Layer 3 of a small transformer language model trained on English Wikipedia (8 layers, counted from 0, width 96).
A neuron's activation on a vector x is GELU(weights . x + bias), where the dot is the dot product.
The model reads these tokens: ")," " he" " initially" " head" "ed" " the" " Party" " component" " over" "s" "ee" "ing" " the" " Re" "ich" " " "Interior" " Ministry" "." " In" " " "1" "9" "3" "8" "," " he" " became" " responsible" " for" " the"

The vector x that enters this layer's MLP at each token. A number n stands for (n - 500) times 0.013.
0 "),": 450 558 416 629 629 677 500 500 401 366 410 517 553 620 552 439 378 648 514 529 378 554 565 423 539 577 582 434 437 408 649 552 456 566 332 533 629 570 415 589 593 569 259 608 519 533 425 454 533 432 484 515 528 465 703 410 460 415 613 651 409 428 594 378 484 410 507 465 401 306 426 453 423 496 477 466 607 475 457 574 464 510 463 444 450 737 779 454 493 389 394 598 533 653 465 537
1 " he": 600 480 551 769 775 544 559 585 404 364 397 356 460 792 465 443 402 377 531 489 519 535 445 429 500 578 622 228 371 431 584 563 482 485 420 555 504 587 409 368 522 572 475 508 503 461 402 501 507 455 514 575 509 523 589 336 521 399 637 530 473 587 461 567 614 295 309 431 509 415 405 670 698 307 489 436 501 432 425 473 508 602 360 366 482 555 690 465 503 689 503 724 511 627 574 424
2 " initially": 581 534 693 614 375 468 552 503 447 479 522 340 453 836 451 401 405 462 333 615 500 379 525 390 632 601 522 358 519 450 545 530 470 515 311 462 449 633 494 403 503 520 315 542 620 571 407 610 393 505 542 513 600 466 312 342 490 453 556 572 458 576 502 514 493 420 541 433 474 403 433 536 475 278 522 523 635 552 409 432 515 535 300 405 566 533 820 533 452 630 628 552 405 624 693 538
3 " head": 624 298 415 818 521 493 422 524 514 412 418 581 504 570 421 512 568 534 415 556 512 300 559 476 541 626 692 451 545 540 531 419 492 552 452 619 441 598 607 505 663 564 381 632 240 455 475 460 275 337 470 625 609 459 504 562 413 538 445 531 466 569 504 595 443 411 607 387 313 439 540 395 571 468 676 536 405 391 431 471 395 524 463 329 600 616 673 291 501 346 469 735 616 316 484 405
4 "ed": 619 430 251 809 535 594 548 398 619 398 749 556 272 462 636 526 497 440 582 708 402 468 464 400 529 654 453 513 482 637 474 352 445 471 402 490 427 456 385 467 552 611 519 423 288 506 394 486 541 461 493 573 605 360 382 731 405 519 399 552 440 486 606 509 313 358 566 535 304 500 600 769 532 483 702 612 406 519 261 530 456 457 245 477 500 627 608 503 503 484 573 486 671 586 611 429
5 " the": 456 320 479 592 623 468 423 440 567 658 677 534 413 557 416 548 473 495 574 579 628 494 540 442 505 523 502 408 424 566 586 508 586 465 297 481 549 487 552 478 411 423 509 447 453 493 526 478 461 478 511 557 583 633 496 535 377 519 518 430 432 466 524 458 535 501 504 411 503 511 474 484 490 576 606 415 576 513 477 462 504 421 529 464 519 529 954 403 512 432 396 386 440 575 518 504
6 " Party": 563 445 401 587 356 413 549 384 553 584 537 569 668 692 409 406 521 525 492 266 462 547 388 470 707 628 821 355 657 546 423 529 412 576 441 445 386 560 452 435 582 386 434 316 503 456 590 441 652 542 530 412 533 368 543 568 598 588 761 638 473 464 479 681 485 530 658 435 239 501 413 432 465 457 601 544 502 491 354 244 514 440 356 394 583 655 654 473 368 390 395 483 565 466 461 505
7 " component": 560 523 427 609 546 340 567 462 596 503 509 532 523 753 401 385 506 514 315 816 516 394 645 509 579 565 487 590 589 589 526 482 316 349 332 565 518 589 207 645 537 485 352 523 385 511 516 406 442 584 508 574 589 400 479 507 595 388 493 454 513 435 511 630 539 576 515 318 505 540 293 351 417 394 615 500 473 324 486 642 552 382 417 328 529 554 744 352 517 527 546 526 635 492 490 294
8 " over": 581 557 383 583 354 568 578 289 604 267 477 614 446 329 226 462 517 490 371 555 440 576 538 494 486 511 424 517 585 460 545 595 610 393 491 769 588 614 293 505 606 504 420 561 619 654 343 581 342 581 450 470 556 528 382 646 476 511 382 618 450 499 457 381 541 682 612 493 363 548 574 425 514 372 625 507 466 487 323 497 376 471 228 593 412 604 679 554 385 405 497 666 484 561 517 515
9 "s": 519 324 319 815 303 505 741 401 655 313 516 332 446 471 644 349 336 569 545 506 526 732 601 565 466 711 593 454 537 593 555 624 398 494 387 450 540 490 143 435 618 485 503 535 357 691 363 474 664 526 413 717 473 455 392 615 472 497 430 690 545 264 471 524 373 470 599 411 454 592 679 572 543 475 483 686 515 473 466 492 519 394 367 435 457 749 553 546 344 414 442 447 534 458 490 575
10 "ee": 512 409 231 741 277 439 621 623 453 437 340 582 415 514 583 486 372 444 341 433 536 447 547 556 549 554 638 501 568 660 450 479 209 454 510 728 573 510 616 429 491 370 546 529 267 481 550 542 504 435 589 608 575 410 406 742 486 522 343 441 458 409 462 558 452 480 690 377 320 539 490 542 592 570 481 501 363 561 442 380 370 401 545 436 499 641 804 581 492 622 501 473 434 684 413 496
11 "ing": 582 489 285 698 434 457 479 347 559 536 631 567 365 502 732 484 488 478 409 519 519 560 612 516 562 529 454 589 660 428 378 396 429 351 601 655 448 554 220 446 615 467 440 318 278 649 510 440 635 471 377 541 560 496 575 498 483 437 583 371 648 375 548 473 421 389 595 376 439 468 550 657 632 544 596 616 392 395 414 364 553 508 288 491 396 455 758 555 521 276 655 477 397 504 527 424
12 " the": 432 371 497 596 498 460 464 450 597 704 706 590 456 531 444 499 492 441 514 522 700 532 522 493 508 512 449 431 469 553 565 516 544 435 309 517 549 494 522 471 447 408 490 483 463 493 607 478 565 476 518 523 541 637 448 465 419 491 561 416 464 420 498 493 550 526 471 381 544 502 502 458 462 578 599 381 537 463 498 482 483 414 527 458 515 496 968 420 484 503 433 378 373 599 449 476
13 " Re": 483 559 349 514 443 462 502 621 414 549 456 497 632 542 410 601 499 144 269 552 467 500 504 572 356 493 567 461 437 376 303 438 610 306 401 617 444 467 183 484 619 516 605 431 588 499 495 599 632 419 741 625 513 593 407 564 446 529 714 500 529 271 437 535 566 590 478 382 403 611 581 605 532 440 467 499 649 323 527 535 403 571 523 457 584 542 522 428 498 584 444 810 626 430 483 473
14 "ich": 478 480 618 419 598 394 348 469 536 588 580 587 284 483 678 580 501 366 475 438 361 503 663 499 534 655 640 386 362 484 569 350 448 646 596 498 410 468 586 515 545 404 507 569 591 454 622 558 430 354 661 554 452 349 687 672 566 542 526 770 418 501 500 612 422 646 512 286 387 471 333 217 754 479 557 424 348 298 276 621 384 569 520 420 582 692 508 541 447 605 438 633 397 520 276 533
15 " ": 545 330 476 489 481 404 364 525 543 682 512 567 491 591 557 366 588 457 408 643 555 577 470 393 557 427 574 531 556 483 454 436 452 453 561 526 524 531 494 483 506 394 312 460 529 724 454 581 585 507 485 540 463 600 508 546 436 432 470 565 482 363 492 400 669 509 470 462 500 531 558 395 457 319 509 284 531 568 562 423 398 513 429 468 745 530 389 542 524 480 506 903 582 502 324 467
16 "Interior": 432 649 331 526 460 224 447 526 576 765 509 575 479 614 423 421 561 323 389 532 460 376 419 571 512 570 559 603 570 508 542 429 330 460 283 498 538 479 408 522 653 491 483 374 389 607 490 540 593 533 550 537 572 434 605 647 584 448 604 778 568 557 482 693 395 518 410 503 380 391 424 425 338 561 481 482 536 459 509 615 538 482 487 409 605 552 701 390 434 459 528 624 572 313 514 337
17 " Ministry": 425 429 427 554 434 324 582 494 572 774 356 417 462 778 218 430 513 258 486 392 489 421 685 520 621 672 719 510 652 534 396 664 473 491 395 399 499 437 519 565 631 379 496 390 370 476 602 576 554 582 594 485 527 514 447 560 563 580 625 583 586 455 493 678 500 653 387 375 345 426 427 403 324 365 481 540 528 353 551 501 560 613 346 373 567 534 601 442 485 481 543 613 509 414 406 455
18 ".": 460 395 441 599 588 363 321 691 547 653 507 523 611 444 356 508 418 431 532 387 425 599 507 456 472 529 338 480 370 514 416 449 447 617 383 483 331 505 168 620 576 549 301 666 421 483 496 359 510 620 514 390 487 527 580 700 607 483 655 754 433 373 374 492 589 533 540 552 403 283 501 528 410 566 590 491 446 575 535 474 576 405 494 668 563 637 537 624 398 594 650 566 551 449 532 620
19 " In": 568 557 392 649 401 594 602 536 509 656 513 343 443 534 281 599 746 293 365 440 453 575 371 608 415 548 277 527 447 502 345 406 500 530 558 473 630 605 414 481 633 554 541 324 519 497 449 432 500 454 675 617 590 582 424 338 546 541 382 629 491 406 539 395 442 578 354 644 481 525 461 483 483 393 548 486 449 332 517 509 376 556 272 555 433 479 639 529 428 311 442 775 536 700 558 565
20 " ": 512 431 483 418 434 399 440 542 567 528 496 603 454 609 486 392 610 480 523 484 598 674 533 431 525 482 535 539 566 514 467 455 441 491 538 486 566 466 357 499 486 410 325 438 478 659 399 501 565 523 430 547 394 607 525 615 416 487 528 622 452 363 505 338 668 553 466 401 483 557 604 532 446 362 557 284 401 549 583 377 397 520 460 537 691 511 371 546 548 612 468 917 598 442 352 526
21 "1": 657 477 395 529 389 452 479 409 426 511 483 725 512 709 538 554 572 542 532 458 529 565 500 605 415 446 566 691 445 487 544 462 291 584 180 479 485 495 329 569 511 444 376 487 403 727 233 403 728 449 450 463 488 549 497 478 525 605 720 625 612 366 279 531 538 504 533 420 483 466 478 622 460 465 568 441 421 554 499 456 497 548 555 642 467 315 514 437 504 754 507 644 561 437 525 548
22 "9": 648 403 521 323 361 494 323 247 518 589 577 669 520 579 664 555 650 481 479 448 589 707 552 583 530 606 646 682 476 443 473 329 314 622 236 514 424 501 390 521 412 386 530 544 510 552 322 472 465 517 616 628 512 456 597 648 526 606 543 727 581 552 355 538 513 494 475 414 515 341 465 614 531 526 547 561 252 483 579 364 395 446 551 560 413 533 504 511 343 703 465 609 390 548 400 509
23 "3": 597 348 528 429 492 390 581 430 429 711 527 727 468 617 609 424 473 350 509 569 625 632 575 548 525 542 586 752 465 489 436 448 256 603 143 421 541 503 438 499 446 516 623 508 387 566 324 619 605 449 571 457 494 507 644 574 561 573 517 638 659 561 315 577 551 585 459 418 383 376 472 551 412 382 526 479 440 554 645 568 412 490 491 574 383 498 453 571 398 539 513 575 479 565 402 510
24 "8": 616 321 526 636 448 521 462 405 314 645 632 604 444 563 605 502 598 372 519 587 532 471 471 514 498 543 675 735 505 536 427 477 321 574 182 504 480 466 575 484 431 485 507 522 633 610 365 675 634 472 644 618 586 413 649 676 564 514 361 754 649 508 296 552 546 538 492 453 344 380 480 586 566 469 426 489 477 564 524 378 412 343 477 526 517 552 508 610 380 422 444 490 432 547 344 399
25 ",": 484 373 483 424 387 691 499 473 407 629 507 520 525 531 506 506 524 524 487 555 565 585 549 514 446 489 610 501 594 521 548 522 420 549 555 491 501 504 288 568 541 572 399 607 560 431 421 568 694 472 482 631 438 511 724 612 472 364 504 651 693 401 605 400 500 496 490 629 312 167 479 469 498 277 562 464 480 570 535 480 510 443 574 320 432 602 634 575 517 406 494 459 492 522 288 542
26 " he": 604 460 564 719 611 513 566 611 420 459 406 399 440 777 458 462 446 232 472 417 616 514 426 477 464 565 583 263 407 465 586 558 486 452 461 584 487 608 338 349 496 545 521 624 462 465 419 520 566 460 512 597 446 553 558 341 562 387 575 536 549 572 466 629 661 361 271 429 512 403 376 657 725 279 484 433 464 456 448 464 511 582 396 318 475 496 639 473 519 738 536 739 549 534 527 357
27 " became": 553 362 515 479 529 547 844 517 483 519 494 502 380 521 516 517 497 425 498 584 607 474 732 389 485 692 388 488 487 541 471 552 685 624 333 541 363 427 400 567 561 438 441 473 342 564 394 577 461 549 527 379 652 497 330 434 439 498 474 576 589 506 576 265 582 467 390 544 403 443 363 684 581 315 486 627 602 295 546 462 431 476 386 424 604 640 706 532 577 644 517 404 518 401 606 416
28 " responsible": 523 467 451 761 418 299 639 547 566 721 781 486 394 635 298 512 444 573 343 528 497 609 614 543 585 700 397 389 631 486 406 531 429 351 366 440 629 646 262 493 592 370 463 305 584 380 326 522 482 553 389 731 514 521 350 660 498 433 507 625 353 551 582 533 352 591 598 334 390 421 443 461 454 424 631 478 576 524 622 653 484 441 318 468 570 634 540 402 602 519 529 444 556 700 500 388
29 " for": 559 342 468 515 530 542 753 588 585 478 343 545 391 657 514 349 470 486 413 432 503 587 396 472 437 502 515 477 644 645 311 436 397 396 585 510 321 438 365 433 533 590 577 566 500 485 494 451 455 495 422 555 578 530 425 424 468 476 340 551 491 482 495 291 520 546 342 397 419 429 685 520 545 471 610 447 702 380 601 544 534 452 404 648 515 551 792 611 419 568 479 568 364 714 616 520
30 " the": 432 409 508 553 464 466 442 474 620 721 737 534 399 594 429 515 500 457 527 470 723 581 503 535 477 485 456 390 503 572 565 487 560 484 282 528 539 475 451 463 440 384 482 505 462 454 574 465 526 478 513 555 481 634 493 446 442 521 489 484 477 461 508 487 562 600 430 391 486 513 499 432 461 577 599 369 497 473 538 510 494 419 541 462 505 487 947 421 484 526 408 360 428 591 515 516

Each question shows the input weights of one neuron of the MLP. A number n stands for (n - 500) times 0.00075.

n241 (bias -0.254): 439 514 451 501 708 418 481 586 452 475 318 412 473 322 431 412 494 469 659 412 498 518 238 507 523 521 319 589 353 505 641 600 562 458 556 432 447 588 620 433 476 558 614 746 678 608 440 455 254 735 486 556 359 766 377 653 390 504 527 366 355 645 411 569 392 464 377 561 609 425 528 445 578 695 452 570 689 409 441 626 473 440 403 463 374 483 527 468 461 689 487 515 368 296 623 481
On which token does it fire most, and how strongly? 1 " he", at about 0.37

n158 (bias -0.038): 557 395 549 572 698 514 377 592 540 526 454 370 564 487 455 734 568 661 659 583 350 336 362 582 480 551 422 519 236 604 476 512 546 523 527 485 366 501 600 401 377 533 498 506 477 586 384 473 606 435 531 668 405 546 406 485 563 463 219 504 526 528 375 429 522 601 593 638 385 433 637 606 549 483 457 405 721 611 505 384 514 583 369 573 565 421 450 571 537 509 227 406 466 547 620 453
On which token does it fire most? 24 "8"

n138 (bias -0.323): 520 650 566 490 512 526 602 587 320 357 431 534 422 481 510 433 443 551 466 258 531 317 611 170 486 686 388 544 487 521 470 393 534 636 656 477 536 454 595 604 460 296 574 669 554 523 577 466 510 451 415 694 744 524 454 590 421 639 400 353 487 485 601 678 265 582 582 513 379 609 561 602 539 387 399 526 510 556 375 623 629 468 492 330 510 426 341 647 702 724 452 335 245 437 621 433
On which token does it fire most, and how strongly? 10 "ee", at about 1.3

n202 (bias -0.079): 526 621 444 422 500 497 449 380 628 686 273 513 580 468 579 623 333 483 462 569 592 446 426 492 343 424 441 486 602 362 495 620 301 492 552 446 458 339 606 347 471 454 505 609 464 666 424 566 386 524 623 496 476 518 530 429 404 400 486 366 513 547 438 600 532 520 479 611 512 424 501 578 508 471 403 652 526 649 569 476 579 497 508 570 431 503 576 356 444 477 542 467 490 269 394 575
On which token does it fire most, and how strongly? 16 "Interior", at about 0.54

n81 (bias -0.240): 608 670 728 491 406 443 519 353 657 478 403 692 494 494 472 545 228 590 474 463 568 284 421 408 577 463 483 687 641 453 535 562 420 547 549 542 342 540 622 498 643 583 338 532 543 448 542 500 465 568 514 406 341 325 551 574 504 513 261 465 474 450 569 556 407 433 606 472 475 419 337 359 290 593 595 539 480 490 466 426 674 574 618 531 434 357 611 426 453 522 664 303 466 369 662 464
On which token does it fire most? 7 " component"

n71 (bias -0.016): 610 478 441 326 412 379 495 429 559 482 370 177 748 515 447 509 365 557 546 516 486 480 430 473 516 521 431 634 445 585 590 719 529 412 565 487 645 330 493 561 440 597 662 624 629 442 627 538 527 571 526 426 456 535 570 460 377 663 331 494 599 509 700 701 274 484 608 547 662 504 515 418 430 227 526 526 635 309 603 546 551 496 550 408 461 418 489 481 528 510 577 512 370 371 451 397
On which token does it fire most, and how strongly? 17 " Ministry", at about 1.1

n185 (bias -0.075): 490 529 504 423 647 577 599 529 518 548 433 637 382 380 439 471 390 416 611 573 402 349 490 561 513 442 613 559 554 460 603 484 489 600 628 272 469 592 535 398 560 566 445 435 525 420 503 426 510 501 425 428 475 372 568 538 480 332 571 566 420 389 448 545 445 533 501 408 505 451 393 608 484 391 620 589 526 492 541 257 661 481 641 658 506 428 521 572 568 446 520 385 531 358 505 723
Its three highest activations, in order, are on tokens 18 ".", 6 " Party", 25 ","

n68 (bias -0.145): 490 481 442 569 474 621 565 416 403 567 406 463 451 401 483 720 431 584 565 560 623 479 544 529 427 540 399 696 451 663 512 502 508 387 472 525 528 586 600 400 681 492 518 523 701 556 419 497 280 624 398 669 397 500 478 629 431 458 512 456 402 407 532 687 188 545 498 505 389 289 418 476 480 502 373 552 504 433 538 453 595 409 508 579 586 556 537 606 439 595 580 525 328 528 291 507
On which token does it fire most, and how strongly? 28 " responsible", at about 1.5

n198 (bias -0.106): 506 621 503 466 550 543 212 573 479 560 372 457 545 477 583 447 481 441 472 639 399 565 505 456 323 461 327 558 471 498 445 562 426 614 480 535 581 630 576 686 479 418 514 437 652 463 432 611 245 539 546 458 449 574 517 458 392 460 396 580 614 456 528 703 523 547 596 461 673 534 621 548 620 463 323 335 698 419 454 425 576 650 427 526 504 396 378 552 367 463 373 481 429 527 519 480
On which token does it fire most, and how strongly? 15 " ", at about 0.48

n18 (bias -0.275): 534 527 461 535 451 451 467 605 260 499 382 361 440 474 447 334 553 524 489 525 382 455 623 511 799 370 491 704 541 579 524 582 411 454 565 411 396 577 525 531 518 412 533 516 524 414 560 586 509 470 549 487 563 556 476 490 681 533 493 347 586 597 273 848 441 506 527 543 602 708 449 352 511 649 349 520 634 527 513 518 660 546 332 483 610 404 164 424 458 409 541 283 503 533 515 347
On which token does it fire most? 17 " Ministry"

n13 (bias -0.026): 566 522 320 348 557 358 485 458 583 496 558 492 562 498 383 497 536 430 548 530 371 554 451 477 523 560 538 613 597 346 422 739 548 678 559 611 588 531 507 591 554 479 671 679 390 313 474 500 417 499 500 426 471 360 417 469 511 438 612 472 426 438 394 607 431 543 558 593 530 449 708 561 452 648 469 306 568 520 488 504 580 346 481 522 485 360 479 427 492 505 500 464 521 598 503 426
Its three highest activations, in order, are on tokens 18 ".", 17 " Ministry", 16 "Interior"

n250 (bias -0.198): 380 562 590 462 546 534 485 567 528 552 437 444 603 553 460 619 490 453 411 333 596 232 441 583 333 397 399 665 521 489 410 595 555 605 469 669 337 525 504 459 578 537 503 410 462 366 606 419 302 518 636 483 524 585 531 352 552 558 369 496 428 549 526 448 540 613 658 398 690 558 556 260 600 502 561 644 747 451 469 526 552 729 518 350 484 409 452 621 618 545 307 511 492 427 553 579
On which token does it fire most, and how strongly? 13 " Re", at about 0.77

n169 (bias -0.116): 431 618 517 432 577 417 507 558 496 435 440 633 730 482 332 444 440 542 483 470 508 443 446 568 474 430 472 322 512 426 546 659 546 662 463 540 433 385 481 473 539 615 653 511 619 624 533 535 447 378 468 683 465 503 403 620 527 463 607 459 545 437 642 447 506 508 524 483 533 550 521 494 407 429 529 602 472 341 588 540 522 310 680 430 307 398 563 485 533 477 297 569 480 441 546 716
On which token does it fire most, and how strongly? 13 " Re", at about 1.4

n139 (bias -0.238): 536 685 381 312 416 478 449 367 568 461 344 339 456 603 427 605 608 503 625 501 312 322 507 527 669 608 488 572 472 553 440 388 598 526 488 600 475 386 515 520 392 318 566 487 400 451 605 451 507 453 523 484 350 378 332 489 698 572 419 544 516 580 510 551 516 516 708 684 637 414 737 333 547 739 498 515 476 475 556 625 498 501 510 365 417 486 554 449 563 567 468 389 477 362 509 515
On which token does it fire most, and how strongly? 16 "Interior", at about 0.35

n176 (bias -0.265): 545 370 536 480 425 549 473 505 341 479 589 373 613 319 491 569 446 648 545 563 476 462 568 565 589 730 130 558 552 491 507 665 588 470 418 648 482 495 809 477 354 390 507 489 316 415 497 569 169 479 529 675 504 533 359 426 527 660 510 481 630 581 409 487 463 587 446 395 450 524 514 673 361 554 394 449 707 603 680 501 387 499 390 337 439 618 510 550 736 601 448 323 577 570 504 479
On which token does it fire most? 27 " became"

n188 (bias -0.170): 536 588 592 280 481 400 413 458 441 375 481 505 628 589 545 657 404 463 330 607 611 551 580 530 466 551 429 474 473 562 521 523 500 552 506 397 524 294 474 592 610 403 701 435 494 373 454 233 669 472 452 699 395 380 672 516 471 590 352 401 217 513 376 564 467 503 689 561 659 464 451 539 543 565 502 445 575 556 662 463 484 505 636 544 440 566 445 591 659 762 490 429 496 341 385 627
Its three highest activations, in order, are on tokens 22 "9", 21 "1", 14 "ich"

n47 (bias -0.313): 485 524 470 325 371 489 499 559 380 658 499 607 546 612 498 619 512 503 455 477 638 539 542 321 514 508 562 599 444 517 374 460 579 424 569 351 315 468 537 507 384 484 559 473 573 550 540 613 483 396 305 289 384 470 493 322 564 622 415 503 537 621 368 560 478 375 644 465 590 448 485 417 560 440 526 505 514 541 451 612 507 397 569 464 523 478 419 503 457 495 489 593 795 462 373 676
Its two highest activations, in order, are on tokens 23 "3", 15 " "

n120 (bias -0.112): 689 499 503 575 648 556 445 501 625 610 277 588 578 159 679 501 368 608 556 615 600 464 443 534 703 412 499 586 344 518 453 574 302 697 468 633 482 579 608 471 473 495 542 609 441 255 447 484 380 593 434 620 339 620 381 415 343 435 370 554 644 439 471 506 635 296 498 414 526 478 637 519 554 353 682 435 837 514 498 482 561 459 527 364 528 389 373 443 487 364 498 513 487 368 501 541
On which token does it fire most, and how strongly? 3 " head", at about 1.5

n162 (bias -0.106): 583 503 568 500 396 530 385 634 515 406 599 608 571 536 410 473 357 440 594 422 352 538 552 462 531 572 510 599 428 518 447 655 526 604 461 317 522 400 456 327 503 578 468 323 663 494 493 398 432 437 598 571 590 372 596 634 506 425 492 469 502 480 537 506 544 479 395 562 758 682 785 502 371 479 457 397 494 515 709 422 415 488 325 365 465 345 343 551 558 562 537 478 574 463 715 504
On which token does it fire most? 20 " "

n131 (bias -0.048): 482 433 452 508 506 501 363 575 344 631 555 236 518 379 605 401 629 416 629 597 494 382 484 564 545 420 452 481 611 768 542 600 523 486 557 531 517 499 461 578 642 664 541 359 451 436 568 523 463 463 485 410 593 335 491 634 395 409 418 351 525 380 606 528 562 534 518 534 488 492 439 485 425 533 487 464 664 445 363 280 526 489 520 507 436 516 535 708 539 530 500 591 400 414 456 406
On which token does it fire most? 11 "ing"

n221 (bias -0.045): 607 596 658 517 625 670 457 693 505 566 364 630 361 377 279 561 540 551 696 471 462 482 503 565 428 475 519 507 228 777 549 627 576 716 592 534 392 609 510 621 582 522 487 413 441 250 547 388 532 584 524 541 337 347 574 573 527 458 344 440 472 474 662 504 480 537 516 502 284 407 520 409 485 479 472 419 387 383 442 372 697 558 442 471 592 391 418 668 640 400 499 387 567 513 598 483
On which token does it fire most? 18 "."

n217 (bias -0.200): 391 491 556 551 607 467 409 516 577 610 471 414 416 339 432 511 457 556 701 521 430 478 588 567 589 382 521 618 402 509 635 452 450 398 446 452 475 642 505 710 358 418 547 599 498 396 650 463 404 501 688 559 513 590 355 453 645 607 444 413 425 535 572 446 622 410 430 590 484 685 464 487 410 571 500 442 479 432 472 326 575 546 517 642 565 444 469 423 581 558 544 476 428 249 303 348
Its two highest activations, in order, are on tokens 5 " the", 12 " the"

n133 (bias -0.311): 502 627 517 319 612 578 337 495 305 496 214 572 562 392 427 428 407 391 538 719 518 329 436 434 592 414 541 578 636 535 377 650 558 480 711 577 505 660 555 658 597 491 565 352 467 293 421 559 552 601 629 607 376 491 444 243 456 473 516 417 395 506 603 535 696 419 455 712 580 489 581 464 471 531 435 324 603 681 290 386 698 475 493 390 647 631 439 332 527 478 617 417 657 273 555 401
On which token does it fire most? 15 " "

n157 (bias -0.145): 522 460 551 331 595 449 632 524 461 531 345 438 500 420 490 354 379 366 608 565 327 449 559 558 536 512 508 521 569 476 540 600 421 453 478 389 592 499 467 513 614 403 563 629 649 492 619 337 339 438 531 455 758 427 540 504 498 428 446 494 612 486 504 460 548 341 524 554 631 522 605 545 443 545 538 412 463 550 485 477 500 436 525 520 408 410 501 403 363 665 532 615 567 367 371 608
On which token does it fire most? 18 "."

n161 (bias -0.160): 401 565 489 357 609 710 453 803 579 368 337 439 450 428 413 454 502 513 494 394 645 456 344 688 494 603 278 562 412 375 628 483 607 528 508 461 574 515 477 626 417 530 515 361 453 417 496 622 369 463 448 582 519 637 566 437 425 492 448 429 492 558 523 437 469 267 592 375 531 514 507 527 578 534 465 515 459 512 455 445 450 648 361 553 450 489 616 697 491 603 361 431 453 772 609 412
On which token does it fire most, and how strongly? 1 " he", at about 1.4

n252 (bias -0.244): 549 535 499 602 454 353 476 543 446 619 501 511 588 347 464 355 516 648 631 557 281 457 466 509 664 491 461 496 497 464 358 524 417 585 630 549 405 636 551 584 617 337 416 479 587 613 566 604 482 416 524 396 477 469 421 712 688 556 490 371 516 539 463 537 316 495 447 469 585 408 478 395 306 644 474 692 567 599 443 520 448 570 444 564 509 487 353 331 594 446 539 389 691 409 338 397
On which token does it fire most? 16 "Interior"

n240 (bias -0.161): 538 539 538 456 498 691 466 488 694 464 471 587 630 605 502 629 482 720 521 418 806 445 233 310 427 430 269 392 506 373 581 535 553 539 410 446 284 611 549 472 438 584 629 514 664 504 434 540 522 506 340 542 373 636 370 489 489 371 427 458 320 525 507 310 456 371 553 518 490 444 443 752 462 626 491 489 505 529 473 533 601 558 584 497 433 410 555 491 779 736 338 500 603 405 626 590
On which token does it fire most? 1 " he"

n149 (bias -0.170): 400 693 441 521 588 619 498 607 315 426 492 491 264 495 552 508 369 432 621 496 543 602 419 618 551 545 476 498 551 410 547 736 385 300 536 581 526 663 472 483 508 424 775 409 381 407 601 389 459 584 473 529 520 531 616 449 411 410 525 493 464 468 489 567 522 562 527 526 531 654 613 614 558 391 281 569 547 415 706 524 444 551 611 399 395 576 352 423 707 504 539 309 419 432 494 347
On which token does it fire most? 26 " he"

n78 (bias -0.033): 361 582 625 321 607 450 500 663 375 508 379 487 550 486 451 456 585 438 790 585 549 538 451 590 388 378 437 417 378 506 741 763 443 580 712 326 385 647 459 533 387 473 540 457 438 450 594 388 588 678 482 481 410 441 410 716 442 416 408 458 331 282 607 406 630 630 371 659 584 600 457 475 454 519 572 487 612 426 342 612 647 476 578 559 415 441 407 653 522 557 288 565 574 455 476 508
On which token does it fire most, and how strongly? 20 " ", at about 0.66

n69 (bias -0.152): 525 631 631 492 722 498 419 719 376 477 540 500 522 259 487 497 574 558 563 584 440 302 460 466 542 478 522 547 361 672 481 463 546 602 493 549 437 485 587 412 521 609 577 381 385 419 541 446 468 399 646 606 587 443 424 647 562 659 239 566 204 606 650 435 495 471 440 481 491 490 561 353 377 507 414 611 544 440 490 370 519 567 425 336 612 551 358 483 772 327 556 452 316 491 455 493
On which token does it fire most? 3 " head"

n155 (bias -0.006): 451 549 563 451 394 485 341 366 352 485 531 555 424 366 553 670 526 538 446 595 469 502 388 372 532 542 406 541 351 367 403 704 647 479 533 529 459 525 654 475 546 523 606 442 384 435 486 647 602 535 487 488 582 564 545 488 513 576 458 418 665 610 487 675 299 485 396 507 533 429 433 671 425 651 414 633 569 541 429 390 550 525 291 485 579 588 486 388 503 356 566 444 319 533 581 416
Its three highest activations, in order, are on tokens 11 "ing", 4 "ed", 24 "8"

n23 (bias 0.010): 429 600 444 517 530 434 429 459 504 296 434 393 527 542 420 629 526 493 492 473 491 559 585 530 441 606 608 626 433 432 473 556 536 497 552 370 481 511 439 528 546 487 596 399 502 604 282 563 439 448 528 497 371 459 700 512 449 504 246 517 557 474 526 505 391 525 548 532 556 514 666 515 521 560 374 592 701 421 546 646 573 303 539 611 447 368 377 416 501 539 378 613 485 382 567 630
Its two highest activations, in order, are on tokens 9 "s", 13 " Re"

n61 (bias -0.282): 563 698 578 246 427 431 413 625 472 467 205 337 527 417 411 502 492 511 460 495 391 488 429 414 461 678 531 389 505 626 575 480 506 415 599 468 412 450 457 493 220 561 520 472 363 344 540 535 723 421 429 625 528 364 502 451 565 461 500 445 546 491 605 518 439 355 325 756 509 670 535 598 599 538 465 508 592 473 424 647 553 377 553 515 637 512 464 496 741 551 602 528 498 584 491 489
On which token does it fire most? 26 " he"

n45 (bias -0.273): 614 650 550 349 545 488 269 495 380 515 508 427 414 450 210 551 379 492 439 515 604 523 398 406 527 495 421 686 528 373 338 593 410 561 600 305 562 368 747 438 622 656 629 331 518 649 393 404 217 695 481 501 346 553 756 530 593 432 579 342 615 342 462 458 382 413 563 677 507 466 669 596 399 788 508 459 537 330 344 298 750 404 430 524 440 343 645 727 506 631 323 429 308 465 666 548
On which token does it fire most? 11 "ing"

n239 (bias -0.263): 638 550 521 415 600 630 494 575 399 378 588 443 470 460 475 675 614 786 553 497 685 658 490 550 514 477 441 622 420 436 421 483 512 628 567 495 442 662 608 746 406 665 352 603 463 373 445 511 487 498 364 831 520 211 729 583 495 405 356 279 520 414 508 447 518 486 456 493 390 469 430 482 368 442 284 449 580 455 586 359 545 525 651 526 525 503 454 503 630 332 288 404 315 519 362 463
On which token does it fire most, and how strongly? 25 ",", at about 2.1

n142 (bias -0.013): 437 477 516 436 536 712 497 487 430 421 517 474 518 421 492 760 700 582 553 496 479 639 399 525 380 581 407 436 515 580 482 484 643 522 567 515 625 574 570 674 397 428 643 546 602 461 515 440 614 519 486 602 555 684 480 404 523 498 410 485 410 437 543 315 463 608 479 611 603 499 668 590 543 439 386 505 523 428 665 527 510 371 557 485 436 570 311 484 551 448 403 459 414 470 470 501
Its two highest activations, in order, are on tokens 19 " In", 25 ","

n164 (bias -0.045): 541 388 482 356 490 687 482 463 532 516 285 459 651 543 479 705 533 525 556 821 456 446 544 647 693 460 595 361 388 415 697 597 490 385 581 519 355 469 691 536 520 459 541 520 384 424 407 470 255 427 553 701 406 444 481 447 385 340 427 518 345 581 467 534 504 384 589 539 673 541 562 412 608 565 493 353 514 719 553 512 548 502 368 681 593 392 464 335 451 542 619 453 466 422 539 574
Its two highest activations, in order, are on tokens 3 " head", 2 " initially"